Layer 15 of a small transformer language model trained on English Wikipedia (23 layers, counted from 0, width 64).
In attention head 1, each number of a token's query is one row of weights dot the token's vector x. The head spreads its attention over the tokens so far by the softmax of query dot key.

Query weights of the head. A number n stands for n times 0.0051.
q0: 27 5 -43 -19 -39 16 15 3 -9 -22 -36 6 -27 3 -8 -16 35 15 17 -25 -43 2 -32 -1 -9 1 2 -7 -32 2 -15 2 16 -2 -46 -14 18 -14 -7 22 -33 -17 21 -18 1 -30 -6 32 -22 7 3 -26 -24 35 14 -28 -9 11 25 -2 -9 -1 -49 1
q1: -14 -22 -2 -51 11 34 -32 -8 -25 9 -24 -12 15 -36 -1 -7 41 0 -11 29 -20 3 17 1 16 37 -9 -29 -3 8 63 5 -15 2 -28 -8 18 -27 32 40 -8 -26 -38 2 4 22 28 25 8 -54 23 -33 5 9 -22 10 17 0 18 12 -2 4 14 -5
q2: 24 -10 5 -51 21 37 -39 -6 -23 -6 -16 -16 0 -26 -24 -5 5 -33 -4 21 -13 -11 6 -17 14 28 38 -37 8 8 5 25 -26 13 -17 14 17 -19 3 17 -28 -33 28 -10 19 -26 22 63 16 -27 -4 -31 9 -3 -19 12 -42 11 25 -13 -35 40 5 23
q3: -19 -42 20 23 32 -49 7 18 21 -10 36 -11 18 13 4 -19 -39 -34 -20 19 0 -25 -9 23 16 -6 -31 25 6 8 -20 -18 21 27 36 6 -24 46 20 -40 16 38 2 -13 5 28 -25 -10 -8 43 -31 16 -11 -43 4 6 -3 2 -15 -4 6 1 35 -6
q4: -5 48 42 -17 4 30 -15 -20 -2 9 -21 38 -9 -15 3 -8 20 -24 5 -1 4 26 9 -32 -9 22 7 -2 7 32 54 31 -21 -24 12 -23 29 -16 -18 40 0 -22 -13 -1 12 -1 52 15 36 -34 14 -42 35 31 -7 23 22 8 35 -9 30 0 -21 8
q5: 17 11 -1 6 -27 8 -26 -15 18 2 -16 -4 -18 -19 10 10 0 -34 11 9 16 19 21 -36 3 -3 5 -30 -4 -18 7 3 -30 -3 5 18 17 -69 -23 -10 -6 -27 -10 -13 -1 6 25 11 25 -16 4 6 13 18 -7 -12 -41 -19 -5 5 0 3 29 0
q6: -4 -24 -15 -24 17 -7 -13 -22 -30 -3 -8 -18 -15 16 -4 -10 17 55 -3 7 -11 -26 -25 16 11 -5 24 2 3 5 9 35 46 3 -27 -9 11 58 38 -18 39 9 -6 -9 -20 -36 0 -8 -30 20 9 2 -1 -31 -22 14 22 -3 -20 16 -2 -6 -59 10
q7: -24 40 9 -6 40 34 -15 -19 4 5 -13 7 -8 -21 4 -11 9 -36 -31 10 -41 28 21 -27 16 -13 5 13 -4 43 27 17 -23 -18 -17 -17 29 -12 -22 48 5 3 2 25 -12 -9 27 5 11 -39 3 -38 36 26 -14 13 12 5 32 8 10 21 -17 -8
q8: 11 14 -48 -5 5 28 -13 -42 -9 7 -10 -5 -7 -31 -25 12 9 20 -9 29 -5 24 11 -15 8 -17 23 6 8 40 9 6 -11 -13 -13 -5 26 14 18 4 14 -2 13 13 -34 2 29 -7 -16 -15 19 -19 31 -8 -17 14 28 -21 14 -8 10 -20 -47 -1
q9: -1 47 7 6 34 34 4 -11 -40 11 10 17 -7 -48 -5 7 50 -21 23 -8 -21 19 21 -10 -15 -19 2 -7 25 -16 23 -6 -18 -8 -14 5 19 4 -9 37 2 -12 30 39 -20 -10 1 45 -3 -40 22 -17 40 24 -53 14 8 17 46 -3 -17 29 -27 17
q10: -3 -44 1 3 -26 -61 0 13 32 -8 22 -17 2 16 24 -25 -38 -19 -8 6 8 -47 -19 17 14 3 -9 3 -15 -6 -37 -11 8 2 -4 -4 -53 -3 -4 -34 5 30 -20 -19 19 41 -27 -45 -3 10 -18 11 -16 -34 55 -36 -2 18 -17 8 8 -4 32 -16
q11: 13 -4 -26 -7 -14 14 -2 -42 17 1 -21 22 -8 -30 -23 20 -18 -4 -22 3 14 36 -13 -2 -5 -13 31 14 6 14 17 21 3 -15 -11 9 12 -9 9 -1 10 -31 10 -5 -19 20 24 -14 -9 -20 13 -23 21 -5 -23 12 4 -31 8 -21 14 -28 -40 2
q12: 6 15 34 16 25 -37 -24 24 -31 -9 31 -6 6 21 11 -27 -9 2 0 21 -13 -49 2 10 -1 14 11 -24 9 -6 -4 -9 -24 31 8 -1 -34 8 -12 -9 -8 1 -14 14 7 13 -17 9 1 27 10 27 4 0 11 11 17 32 -28 9 28 45 30 -5
q13: 2 -45 9 29 10 -6 16 29 14 14 14 10 28 22 36 -2 -9 -13 24 -21 -23 -26 -57 8 7 65 3 25 4 -4 -21 13 12 6 -24 -31 -19 5 12 -26 -18 16 5 -2 4 -18 -22 -15 -2 10 -7 18 -12 -5 40 -37 24 25 -1 19 -25 4 47 -11
q14: -21 -23 -8 29 30 -13 -2 31 5 -3 -25 -3 23 17 11 26 -28 15 10 1 0 1 -2 12 -18 -21 -19 -12 -29 13 -5 11 15 24 34 34 -19 22 15 -2 -36 -19 -4 23 -23 -6 -23 -4 18 37 27 39 -23 -3 -4 10 19 16 -10 -5 28 16 46 -19
q15: 1 -28 31 18 -34 -33 28 7 3 -7 32 -16 11 5 -31 12 -32 0 20 5 -1 10 1 9 -1 -26 -4 -2 -30 2 18 28 26 -9 26 -2 -52 9 -19 8 18 38 -22 -13 -9 -16 -43 -43 -11 10 32 -3 -7 -7 -9 -3 1 6 -9 -4 50 -29 6 26
q16: 0 -19 4 -24 -8 21 -38 -1 -24 -13 3 -10 7 18 -6 -10 6 32 33 -14 -32 -29 -36 38 -23 51 58 46 4 -24 2 38 -4 -12 -32 -51 -15 5 46 -24 -22 0 14 -14 -12 -29 23 -9 16 7 -47 -7 -22 -29 27 -16 -7 28 1 10 -48 6 -6 -31
q17: 19 10 -18 5 -6 24 4 9 -1 -11 15 -27 24 -4 11 16 -2 11 -2 -21 -25 2 -32 12 12 68 2 -29 2 16 6 -2 -20 33 22 -17 36 47 -5 6 -17 31 -17 41 -27 -17 -34 -21 -1 -4 53 25 1 28 65 -6 15 -5 27 12 -8 13 43 -17
q18: -25 -7 -42 17 4 0 14 11 -8 36 -33 -6 -9 15 55 5 -21 24 -6 -16 -25 30 13 -31 16 -1 4 6 -10 13 -59 -34 -10 -11 2 38 21 3 16 -8 -13 -20 5 25 -3 12 28 24 6 15 1 26 -4 12 19 25 24 -42 53 42 -3 -11 60 1
q19: 7 10 3 25 1 3 -5 17 -20 -30 -33 -24 -17 55 2 -18 -20 0 -5 16 -10 -9 16 -14 -3 -5 2 -4 -16 27 18 -32 49 30 -7 -1 -3 13 -37 -3 -23 10 4 1 -22 38 -31 -22 -59 -2 29 40 -22 31 22 -41 -23 39 -7 7 69 8 5 12
q20: 3 -12 22 -6 -27 5 -10 -24 -20 32 -12 -15 -29 17 -22 -25 -32 4 18 -27 -9 21 -11 -19 2 39 5 -18 3 23 -17 12 12 0 -16 -4 18 18 -6 4 17 36 20 -20 -25 -18 5 30 -4 -37 12 -18 6 9 3 -26 -11 -10 -10 22 20 -15 -19 12
q21: -29 62 26 -30 -19 35 24 -9 9 50 11 40 -21 -28 -46 -3 91 -20 -21 5 -31 -17 36 -3 10 23 37 8 95 -17 3 -39 -35 -37 4 18 94 -20 -6 50 -2 -1 23 1 32 -57 -5 12 -11 -29 -35 -32 -9 -4 -8 44 -27 -22 50 56 -68 19 -63 64
q22: -9 -16 -4 8 42 2 10 22 -10 -15 22 20 8 -39 -39 11 -15 21 -14 42 -13 7 13 11 -19 -59 8 -20 27 2 -20 -37 -20 6 26 1 -1 12 -35 2 -3 3 -16 1 -15 -10 -37 -10 25 6 72 14 -14 42 -23 84 -17 -2 -11 -17 22 18 17 29
q23: 11 17 -5 12 -49 -1 -46 -2 31 14 -5 -7 5 13 -20 17 5 -16 -1 -15 45 22 -22 -28 -23 -23 22 41 18 -21 6 -2 42 -22 -4 -2 -6 -12 23 -40 -8 -18 37 -46 2 -9 40 41 -29 5 -65 12 7 -34 3 15 23 -13 -35 -6 -42 -24 -5 -13
q24: 10 47 -23 -24 17 -7 -25 -18 -3 -42 -56 -53 5 5 27 -14 -11 25 20 26 49 -3 53 -14 33 21 15 -63 21 -9 33 -38 -59 -1 -12 31 19 11 -48 9 -2 -29 -29 -31 -18 8 -67 53 36 -7 25 23 -30 89 -49 -7 2 -6 28 24 42 61 5 9
q25: 20 33 4 -15 -20 12 -22 18 -23 41 12 -37 -14 17 1 -37 26 9 6 -71 -22 -39 -15 -7 18 40 4 -6 17 -2 4 1 6 42 24 1 36 33 19 19 0 -17 2 35 -17 26 -28 -3 -31 9 -44 -7 9 -10 48 -30 -9 2 18 18 -42 34 5 -22
q26: 88 -26 -9 -53 -38 -33 7 -21 -4 80 17 -12 27 -15 -32 -3 45 -20 3 -28 21 -14 -5 4 -12 -16 -32 -46 22 -47 -4 -8 30 -15 19 2 9 -11 36 -25 24 -20 -26 10 14 41 -23 10 -24 -18 3 7 -3 18 20 -29 9 -62 -5 -20 -9 -36 -4 -23
q27: 27 39 -44 21 6 -22 -28 -11 4 23 -26 -9 4 -21 38 -6 -35 -17 -15 -12 -31 -14 -36 7 24 16 48 -21 -4 40 -5 -19 -25 -30 -40 -30 -2 -20 6 5 2 -4 -9 26 -13 52 -11 -33 -31 -28 19 -3 24 -15 47 -43 24 -13 5 13 41 15 23 -7
q28: 0 26 -23 10 13 -7 11 6 -33 13 54 -11 8 -18 9 4 19 -21 -30 -10 -39 -16 -12 37 6 -1 -29 -1 -26 9 -52 33 -47 25 -8 26 -11 22 -5 24 -7 18 -23 65 29 25 12 -19 35 -20 23 -17 58 -11 6 -14 9 21 -28 -16 24 -5 21 4
q29: 21 -9 -26 1 -12 19 -33 -5 -22 -28 -19 32 -23 40 -45 -15 -8 -24 -27 8 -4 -6 -12 -4 -9 -13 -29 -1 42 10 -15 -47 25 60 0 -9 25 26 10 -18 -7 -28 -15 -14 6 2 -48 1 -11 -15 34 2 0 45 -47 3 7 -21 1 -18 4 13 49 -12
q30: -8 0 25 -40 53 -45 -52 30 -9 -1 10 8 -52 45 -14 -30 34 -54 -21 36 31 -13 23 -40 -25 5 -10 -54 -19 39 -10 28 17 16 -3 -30 21 -13 -42 48 -7 3 15 26 46 23 17 27 -21 -3 -17 31 19 -20 31 -19 -35 9 -51 -27 8 5 -51 15
q31: 27 -18 -17 -27 45 -3 -21 0 2 -13 -13 9 -13 -9 -24 22 -13 -24 2 55 40 -16 -15 -15 -30 -16 22 -37 -15 -5 -9 -9 45 -15 -6 -18 -9 5 -55 -14 2 9 1 -10 6 12 44 20 -4 -13 31 27 5 22 -7 15 -14 -12 -23 -19 26 -12 -6 6

Each question shows a short text with each token's key, already scaled and adjusted for position as the last token sees it. A number n stands for n times 0.011.

Then comes the last token's vector x. A number n stands for n times 0.052.

0 "se": 5 -20 -7 -25 3 16 -9 0 -4 1 2 -15 2 5 14 10 28 -4 16 -30 -31 -12 -24 8 -18 -3 -17 -20 -10 -2 15 5
1 " as": 4 7 23 -1 -17 3 5 -20 -18 -7 9 -17 24 9 -1 2 32 14 -34 -9 -26 -36 -23 8 -12 10 6 26 11 -7 32 16
2 "k": 17 13 8 -17 -2 -12 -3 7 4 -8 6 -10 3 21 -3 -11 31 4 8 -3 -22 -16 -66 21 -4 20 6 6 1 -8 31 7
3 "ed": 2 10 19 6 -23 -1 9 -14 -15 -6 12 -10 10 12 4 -13 26 15 -6 -10 -26 -26 -33 14 -10 7 4 15 3 -4 21 18
4 " how": -18 3 12 19 -16 -11 -1 -7 -10 -1 13 -4 12 3 5 -3 26 13 -17 -15 -24 -28 -25 9 -11 15 -2 13 12 -6 24 8
5 " far": -13 11 7 19 -14 -11 -5 -1 -7 3 3 2 -7 15 7 -1 18 2 -23 -7 -20 -16 -35 20 -2 16 -9 9 -13 -5 12 4
6 " he": 2 -5 -12 26 -21 -10 -15 -12 -3 -4 5 -7 5 -2 7 0 19 -9 -12 -8 -33 -18 -43 40 -20 10 2 -13 -23 -6 2 1
x: 5 4 -9 3 -6 18 -15 -3 7 -23 21 11 -19 7 -13 -16 29 21 5 -20 23 13 -16 -16 10 -14 -26 -11 -55 -5 15 46 18 11 -2 -22 6 -5 1 -9 -17 -13 24 -2 22 -18 -10 2 9 3 -18 23 9 7 -16 -18 48 -7 -3 3 -3 -18 19 6
To which token does the last token give the most attention? 2 "k"

0 " modern": -2 -18 11 -18 -8 26 -21 -3 -25 6 15 -10 12 14 20 8 22 5 -24 -4 -57 -23 -8 9 -15 14 7 15 5 8 17 2
1 "ization": 20 1 17 -3 -12 12 -4 -1 -13 5 13 -7 23 0 15 9 32 13 -5 -15 -33 -17 -26 5 -11 -3 -2 2 4 3 16 16
2 ",": -5 19 10 1 -1 8 0 -7 -8 -12 13 -2 10 -3 5 3 29 6 -18 -8 -27 -41 -34 9 -9 0 0 1 12 -5 15 5
3 " trad": 12 9 10 8 -16 -4 -2 -5 2 5 -1 10 -6 16 -1 0 36 6 -1 -15 -51 -15 -20 16 -31 10 8 16 -15 -10 -12 -4
4 "itional": -14 6 4 17 -17 -9 6 -12 -17 -9 17 -3 16 7 10 3 36 9 -23 -3 -33 -37 -30 9 -23 15 7 8 14 -9 27 13
5 " social": -8 -24 -11 11 -13 -12 3 -5 -9 7 10 17 16 13 7 5 32 15 -25 -16 -31 -20 -13 13 -32 6 -2 2 22 -1 -2 -1
6 " val": 5 -17 -5 25 -17 -3 -8 -6 -8 6 5 -4 9 16 -4 -24 34 24 24 -24 -28 0 -33 -3 -3 16 -13 -1 22 -6 15 -15
x: 30 14 1 -15 19 -11 -27 -9 -9 -25 -10 -5 -7 -26 3 -3 -22 -4 -28 -8 20 -11 22 16 2 -30 16 10 -21 -4 9 41 34 12 36 -27 7 -10 -16 -8 -20 2 15 -4 -1 2 -6 -18 23 -37 -9 -20 27 5 -4 -16 9 6 -19 -6 -8 -20 4 -33
To which token does the last token give the most attention? 2 ","

0 " However": 7 -8 18 -22 -11 34 -19 12 -21 19 7 -3 2 -4 15 5 -10 1 -7 -4 -24 -15 -11 7 22 -5 -2 4 -7 9 7 15
1 ",": 8 13 15 -6 -6 11 -1 -5 -12 -4 10 -3 6 -4 5 9 19 13 -15 -1 -28 -42 -27 5 -6 0 -6 11 5 -8 12 12
2 " after": -1 6 25 9 -19 4 4 -10 -20 -7 9 -11 16 6 8 6 29 16 -27 -11 -41 -34 -17 17 -22 9 2 6 0 -6 8 17
3 " the": -2 1 1 8 -3 -7 1 3 1 -7 11 13 -2 1 -7 28 39 6 -39 9 -15 -53 -45 6 -39 -2 -10 14 10 -21 28 16
4 " German": 5 5 -3 10 -15 16 -14 -4 0 8 6 9 6 -2 2 24 10 7 -12 2 -24 -29 -5 14 -31 -19 -16 18 9 -11 2 20
5 "-": 6 -4 -17 -10 3 14 -18 -1 -7 -8 9 2 3 -5 8 39 15 16 -11 29 -41 -24 -31 7 -19 6 3 14 -6 -23 15 14
6 "I": 18 7 -10 -15 -3 -2 -24 1 3 13 8 15 12 -6 -1 10 2 -4 -10 2 -26 -12 -32 7 -18 -13 -10 17 17 -28 12 23
x: 9 22 -5 3 9 -10 12 -13 -7 -2 10 -14 -27 -18 -13 -13 6 -6 -2 -17 11 -14 -18 -1 3 -30 -14 5 -59 4 10 5 -6 12 -29 13 -21 -26 3 -19 -23 -16 -15 10 15 -24 20 -12 -31 -5 22 -7 15 -4 4 -17 16 38 -18 -4 5 -11 14 36
To which token does the last token give the most attention? 3 " the"

0 " ch": -5 4 4 -7 -8 3 -3 14 10 8 -4 26 -11 -5 -13 10 -3 6 -21 1 -15 -13 -35 23 -17 11 24 1 -14 -13 28 17
1 "ose": 25 7 17 -8 -10 9 5 -7 3 12 4 21 2 3 0 3 9 -6 -1 -7 1 -25 -23 12 2 -11 -2 2 5 4 22 30
2 " Pat": -7 -7 3 1 12 4 -5 16 29 -4 -6 34 -13 -2 -21 20 9 11 -27 -14 -16 -7 -14 31 -46 4 11 2 4 -20 12 19
3 "rick": 5 -14 19 -8 1 5 -7 0 17 -12 -3 10 0 10 -1 5 19 16 26 -17 -20 -10 -9 12 -44 5 3 10 13 -32 6 -3
4 " P": -18 7 9 3 -2 7 -13 10 4 6 3 1 3 6 -12 -2 36 21 2 -21 -22 -18 -42 14 -20 15 13 16 12 -50 5 7
5 "ear": 12 -3 1 5 -9 -13 -14 -6 8 8 -4 16 -2 11 -2 -2 6 11 30 -5 16 -8 -22 5 -12 9 -8 33 10 -29 13 7
6 "se": 13 -7 5 15 -10 -2 -12 -7 -1 7 8 -4 4 12 4 4 13 13 27 -16 -1 -9 -17 -1 11 3 -30 17 0 -20 18 9
x: 5 1 3 26 -5 -17 -54 8 14 11 -4 5 -19 7 -24 -7 -22 6 1 -5 5 -30 -19 13 33 4 24 -3 -36 3 -3 51 33 -4 -23 -15 14 34 -28 -6 4 -27 22 2 -18 6 32 5 7 -2 2 -6 -12 -1 -6 9 10 -7 6 23 1 -15 10 20
Which token does the last token look at most, and with what share of its attention? 1 "ose", with about 20%

0 " gu": 23 -27 21 -28 -22 33 -6 -17 -16 15 7 -14 11 6 3 -19 15 -7 -2 -23 -38 -7 -24 40 -8 20 22 22 -4 -6 3 -1
1 "ard": 26 16 24 -30 -23 23 -8 -23 -20 -2 15 -20 17 13 11 -6 17 7 12 -7 -27 -8 -32 15 3 16 7 13 -11 1 5 -5
2 " of": -7 11 10 8 -11 -1 4 -10 -15 -8 10 -1 7 11 -1 0 44 15 -32 -9 -26 -50 -34 11 -19 8 -9 23 18 -20 32 13
3 " hon": -13 17 31 8 -18 0 -10 -4 -7 -1 12 -17 22 25 11 -17 39 11 13 5 -55 -12 -37 7 13 15 -9 31 -23 -7 20 12
4 "our": -27 -11 1 20 -27 -13 -15 -17 -17 -4 22 -5 23 16 15 -3 25 16 -12 16 -20 -26 -40 6 14 22 -2 42 -2 -8 31 14
5 ",": 9 -15 -6 9 -14 -2 5 -10 -9 -13 18 -6 18 -3 6 10 18 14 -17 -3 -20 -37 -23 3 0 -3 -6 17 11 -10 21 8
6 " until": 9 2 -33 14 -9 -16 20 -8 -16 -20 12 -12 18 12 11 7 33 17 -26 -10 -48 -37 -18 13 -21 13 1 16 1 -8 20 13
x: 7 -4 1 0 -17 19 19 20 -1 -16 16 -12 2 25 1 -13 -5 -13 -2 5 2 3 -6 -8 13 20 -10 4 -77 18 -3 24 14 -12 -2 -18 -8 -23 11 -8 0 -16 -5 7 10 -17 -18 7 13 15 -11 5 -19 -3 2 -27 2 -20 6 -33 4 -15 -22 -8
To which token does the last token give the most attention? 2 " of"

0 "per": 0 4 8 -5 -5 9 -13 9 -9 3 3 1 4 2 13 15 20 15 -1 14 -36 -24 -34 8 -6 10 19 22 -6 -23 12 12
1 "ial": 0 1 -7 4 3 -5 -4 9 -2 6 6 11 -4 -1 12 15 21 12 9 -7 -22 -41 -25 2 -17 0 8 12 21 -14 7 10
2 "ism": 6 8 4 -4 -11 10 -2 -3 -1 7 6 4 9 0 2 0 28 11 26 -19 -17 -28 -20 8 -8 -23 -9 2 8 2 -3 19
3 ",": -16 2 7 4 -6 2 5 -8 -8 -10 13 0 13 -6 5 0 27 11 -16 -7 -20 -46 -29 8 -7 -5 0 13 15 -11 22 14
4 " result": -25 14 12 26 -27 -18 -6 -12 -22 4 12 -28 31 11 18 -13 19 14 -5 -4 -43 -12 -19 1 20 18 11 31 -14 16 8 10
5 "ing": -11 -24 -3 20 -8 -4 -11 -1 -11 -7 20 -7 12 14 9 -18 27 23 -19 -10 -21 -26 -35 1 7 27 6 10 10 13 18 0
6 " in": 12 -6 -19 3 -6 -9 14 -10 -20 -11 12 -3 16 7 4 7 32 14 -36 -6 -39 -44 -22 8 -12 -2 -11 17 16 -9 32 18
x: 17 -9 9 11 -8 8 4 12 7 10 19 -14 19 29 0 -7 3 -6 -15 10 -4 -3 9 -11 14 5 -11 10 -72 9 0 22 14 -6 -22 -21 16 -23 23 3 -16 9 5 0 -6 -8 -21 -1 19 23 19 -18 -17 7 -1 -29 0 2 -28 -28 1 1 -5 -5
Which token does the last token look at most, and with what share of its attention? 6 " in", with about 50%

0 "ian": 11 -7 3 -12 3 14 -13 5 -16 4 14 -18 17 9 25 5 29 7 -3 -3 -47 -28 -25 13 -12 6 -8 16 4 -9 12 5
1 " footballer": 7 -7 12 -19 -6 21 -8 -5 -10 -5 5 -18 17 10 11 5 20 7 -9 -18 -38 -28 -17 8 7 -3 -4 14 -7 4 4 10
2 " (": 1 41 35 13 -21 15 -6 -19 -24 -5 15 -37 32 8 4 -23 49 22 -1 -6 -39 -35 -52 2 21 15 -2 39 3 -38 15 2
3 "born": -19 3 12 4 -6 -15 7 3 -4 3 9 -19 16 31 3 -24 46 42 -5 -9 -23 -37 -29 -13 23 31 -12 61 17 -23 2 -1
4 " ": -61 -20 7 28 -8 -9 -6 -1 -32 8 22 -41 38 9 12 -24 35 31 10 -3 -40 -25 -28 -19 31 21 -14 53 13 -37 8 -5
5 "19": 10 -21 -12 -3 1 -2 -29 -15 -29 7 12 -22 15 15 27 -10 2 30 24 -6 -42 -27 -1 -18 27 7 -22 64 26 -27 -3 1
6 "49": 29 -11 -15 -5 -23 -9 -31 -26 -36 4 14 -20 5 -12 35 -2 -13 7 32 -9 -51 -35 -12 -22 59 -28 -42 48 7 -31 8 6
x: -6 -10 4 -1 -15 10 -51 -8 16 5 6 -26 14 -3 6 11 -12 -14 -1 13 -4 -42 -20 12 25 8 15 31 -57 -30 35 2 -5 -15 -47 17 -17 4 4 -12 15 -8 4 -30 -19 -9 13 -2 21 11 5 4 11 -13 -29 -23 11 17 -11 18 8 -6 -4 -4
To which token does the last token give the most attention? 2 " ("

0 " Cup": 15 -12 24 -5 -14 20 2 1 -5 18 -1 -12 5 4 -7 9 22 13 -1 -25 -13 -24 -17 -5 -6 -17 -17 17 13 -13 -11 1
1 " w": 14 2 12 5 -15 2 -3 11 -17 13 -2 -18 7 4 -2 9 11 23 -1 2 -5 -27 -29 1 17 14 -4 26 -5 -19 15 8
2 "inner": 8 14 30 -3 -27 13 -6 -7 -22 10 5 -15 17 -1 15 7 10 7 7 -3 -26 -27 -8 -7 18 -18 -19 24 -7 -7 14 18
3 " with": -6 -2 4 13 -11 -5 3 -6 -14 -10 9 -3 8 4 -4 13 29 9 -34 -4 -20 -43 -32 7 -18 3 -12 11 12 -21 33 17
4 " R": -12 2 20 23 -24 6 0 -12 -16 -9 12 -20 13 28 -9 -8 33 25 3 -11 -29 -26 -34 0 -10 23 -16 5 1 -34 30 7
5 "ij": 5 -9 10 21 -20 -3 5 -12 10 -10 0 -9 -2 47 -2 -16 50 16 31 0 4 -6 -39 23 -20 10 -61 5 -14 -12 8 -14
6 "e": -7 1 8 38 -17 13 -7 -7 1 -12 4 -16 -8 22 18 -9 25 13 22 6 -11 10 -21 6 -31 8 -28 -29 -22 6 37 -9
x: -22 -33 -11 4 10 -24 -14 19 25 -23 1 18 -1 -2 2 7 -10 11 12 -2 6 -6 30 16 -4 -8 10 31 -8 0 15 26 28 -5 11 -2 40 37 -24 40 17 13 34 31 13 7 50 6 11 0 -26 16 4 2 1 7 -6 -1 -10 9 -8 -10 22 2
To which token does the last token give the most attention? 6 "e"

0 " club": 10 -5 11 -18 -15 16 -6 -10 -10 3 2 -21 17 8 3 -6 35 11 -2 -22 -30 -32 -14 -3 5 -7 -18 17 1 -4 1 4
1 " was": 11 22 34 -12 -25 9 2 -23 -18 -5 16 -24 34 -2 -1 -23 38 24 -15 -6 -29 -38 -28 -6 6 11 -6 26 2 -7 33 16
2 " prom": 15 14 43 -10 -25 6 7 -30 -28 -6 2 -31 31 21 11 -20 30 12 -1 -20 -72 -3 -6 -1 14 14 13 0 -2 -6 9 -4
3 "oted": -8 20 25 23 -34 -1 14 -21 -28 2 15 -29 26 12 4 -19 41 21 -19 -17 -43 -32 -18 -12 9 2 -20 22 10 -6 22 11
4 " to": -8 -15 -1 22 -8 -9 14 -12 -22 -21 20 -12 21 21 9 -4 45 30 -25 -7 -30 -49 -28 -11 -4 19 -7 16 20 -14 44 9
5 " the": 1 -7 -6 6 1 -9 7 -1 -2 -11 14 5 4 2 -5 18 42 12 -36 5 -20 -54 -38 2 -31 -4 -13 16 15 -19 31 13
6 " First": -7 6 -22 4 -22 -12 -6 -15 -14 -4 18 -2 12 -4 9 18 14 9 -11 -10 -44 -19 -2 4 -25 -10 -7 19 12 -22 4 14
x: -5 20 -13 1 -1 7 25 -12 -2 7 9 29 -30 18 -4 -8 -2 20 -5 -2 -16 -16 -14 0 8 -16 -10 -4 -72 -8 3 23 16 -1 -11 -10 -34 2 -5 -2 -1 -24 -21 -1 -34 -7 -9 8 7 -22 -8 9 8 -19 18 5 -21 20 -3 -30 -6 -14 -9 30
To which token does the last token give the most attention? 5 " the"

0 " General": -4 -1 -4 -3 4 -2 -3 3 -2 -2 4 1 6 -2 2 8 32 15 -7 -18 -33 -32 -11 -1 -19 1 -5 11 12 -17 10 13
1 " Post": 4 -16 15 -5 -13 21 -9 -8 -13 6 5 -11 10 10 11 3 34 18 -1 -4 -31 -17 -16 7 -25 4 -10 10 -5 -20 14 12
2 " Off": 25 2 29 -13 -19 30 -8 -9 -17 9 11 -6 14 13 -3 -14 35 22 -10 -31 -45 -19 2 -2 -12 -7 -13 6 14 0 9 -3
3 "ice": -7 3 12 19 -13 3 2 -5 -5 12 6 6 5 -3 3 5 17 18 -7 -14 -12 -24 -13 -6 -2 -12 4 9 -4 -13 7 22
4 " in": -10 -9 -8 18 -9 -2 12 -14 -26 -5 10 -8 17 5 5 8 30 19 -27 -12 -39 -44 -16 2 -6 -8 -13 21 22 -19 30 18
5 " D": -11 4 -6 14 -18 -12 2 -17 -17 -4 16 -11 19 10 1 -4 21 9 -8 -7 -50 -12 -29 11 -10 16 10 6 0 -23 19 19
6 "ubl": 6 -20 -19 23 -31 -15 6 -21 -11 15 12 4 -2 2 3 -9 0 -1 7 -5 -29 -24 1 1 8 -12 -9 9 15 -5 31 20
x: -18 -4 26 -3 29 33 -4 -14 14 -8 -10 -14 -5 -10 1 9 23 -25 -28 13 27 4 -16 6 19 -25 13 -11 -42 -12 -14 33 25 12 -18 -16 -13 2 -22 -22 -31 -2 31 10 -24 18 2 -21 38 -15 -1 -13 -1 11 7 -17 -5 -38 -20 -28 -7 3 -11 7
Which two tokens does the last token look at most, in order? 4 " in", 0 " General"

0 ",": 11 3 7 -12 2 7 -1 -13 -10 -15 14 -2 14 -2 9 3 32 12 -16 -9 -39 -45 -34 13 -18 1 4 13 9 -9 16 12
1 " Av": 17 -9 19 -19 -10 15 -1 -13 -2 0 6 0 10 19 -19 -16 41 25 2 1 -16 -22 -35 12 -19 5 -10 8 -7 -10 15 21
2 "ram": 0 -20 11 -11 -12 0 8 -5 22 -4 -12 17 -6 11 -17 -4 31 9 5 -17 -1 9 -10 19 -51 -4 -15 -8 -3 -10 3 -5
3 "ov": 2 8 24 -12 2 10 7 3 19 -7 -5 4 9 1 1 3 16 0 11 -16 -25 -5 -19 13 -22 -15 1 -27 -16 7 16 14
4 "ić": -2 17 24 16 -22 15 7 -11 -1 -10 2 -12 12 0 21 16 18 -26 3 -9 -46 -14 -20 15 -30 -22 9 -27 -30 3 18 13
5 " took": -21 -21 -16 36 -24 -21 12 -11 -37 -4 15 -28 24 19 4 -6 38 22 -19 -12 -29 -24 -29 -9 5 22 -3 17 7 -7 17 -4
6 " over": -2 -14 -27 15 -16 -22 9 -12 -33 -5 18 -20 18 18 16 -3 19 17 -37 -3 -44 -26 -21 -3 17 10 -5 13 1 -5 34 12
x: 0 -11 -3 -9 -10 -5 -27 1 2 1 12 -22 0 23 -11 7 7 2 2 28 8 -29 9 -17 24 -1 -17 -29 -58 13 23 49 12 28 -17 13 2 -22 10 11 -21 12 9 0 -2 -20 -7 4 20 15 -9 -6 -15 7 3 -28 -10 -9 -11 -26 8 4 -9 4
Which two tokens does the last token look at most, in order? 0 ",", 6 " over"

0 " have": 24 -9 13 -37 -25 23 -5 -20 -18 -2 11 -19 22 0 12 -1 22 1 0 -13 -22 -29 -39 7 5 11 -4 2 -4 -22 37 14
1 " p": 24 8 4 1 -14 -1 0 5 -7 9 2 -12 2 5 -7 -6 23 8 1 -9 -17 -24 -51 18 9 22 14 18 -3 -31 8 9
2 "urch": 6 15 14 3 -27 3 -2 -8 -9 13 2 -11 -1 32 -7 -4 23 29 1 7 21 -18 -22 -2 4 23 -8 38 -1 -14 9 -2
3 "ased": -7 16 8 14 -21 5 -6 -1 -29 6 10 -23 14 11 5 10 15 26 -15 -8 -12 -17 -13 -10 -3 9 -10 13 19 -13 14 -5
4 " half": -11 -7 -22 28 -31 -7 -17 -9 -33 15 16 -16 6 8 8 6 -11 14 -19 7 -26 -22 -23 -6 24 12 -2 33 6 -25 9 9
5 " of": 8 -13 -10 3 -5 -4 4 -5 -12 -7 8 6 0 11 2 13 35 14 -29 -5 -25 -46 -32 12 -17 2 -18 20 15 -18 27 15
6 " us": 7 -9 -18 -5 -11 -23 -4 -11 -16 7 6 -1 3 8 17 -3 11 8 2 12 -13 -18 -38 16 23 4 -17 34 -25 4 14 20
x: -18 8 -31 13 8 18 -8 -2 -2 -10 16 -34 20 -12 -5 8 -4 -10 2 -27 -8 -23 19 -21 34 7 -8 -13 -61 -10 24 9 -6 36 9 -13 15 -8 -6 -11 -9 15 1 -19 9 7 6 -18 19 -16 -11 -5 -7 -1 -23 -28 -2 8 -26 -21 2 -35 1 -15
Which token does the last token look at most, and with what share of its attention? 5 " of", with about 30%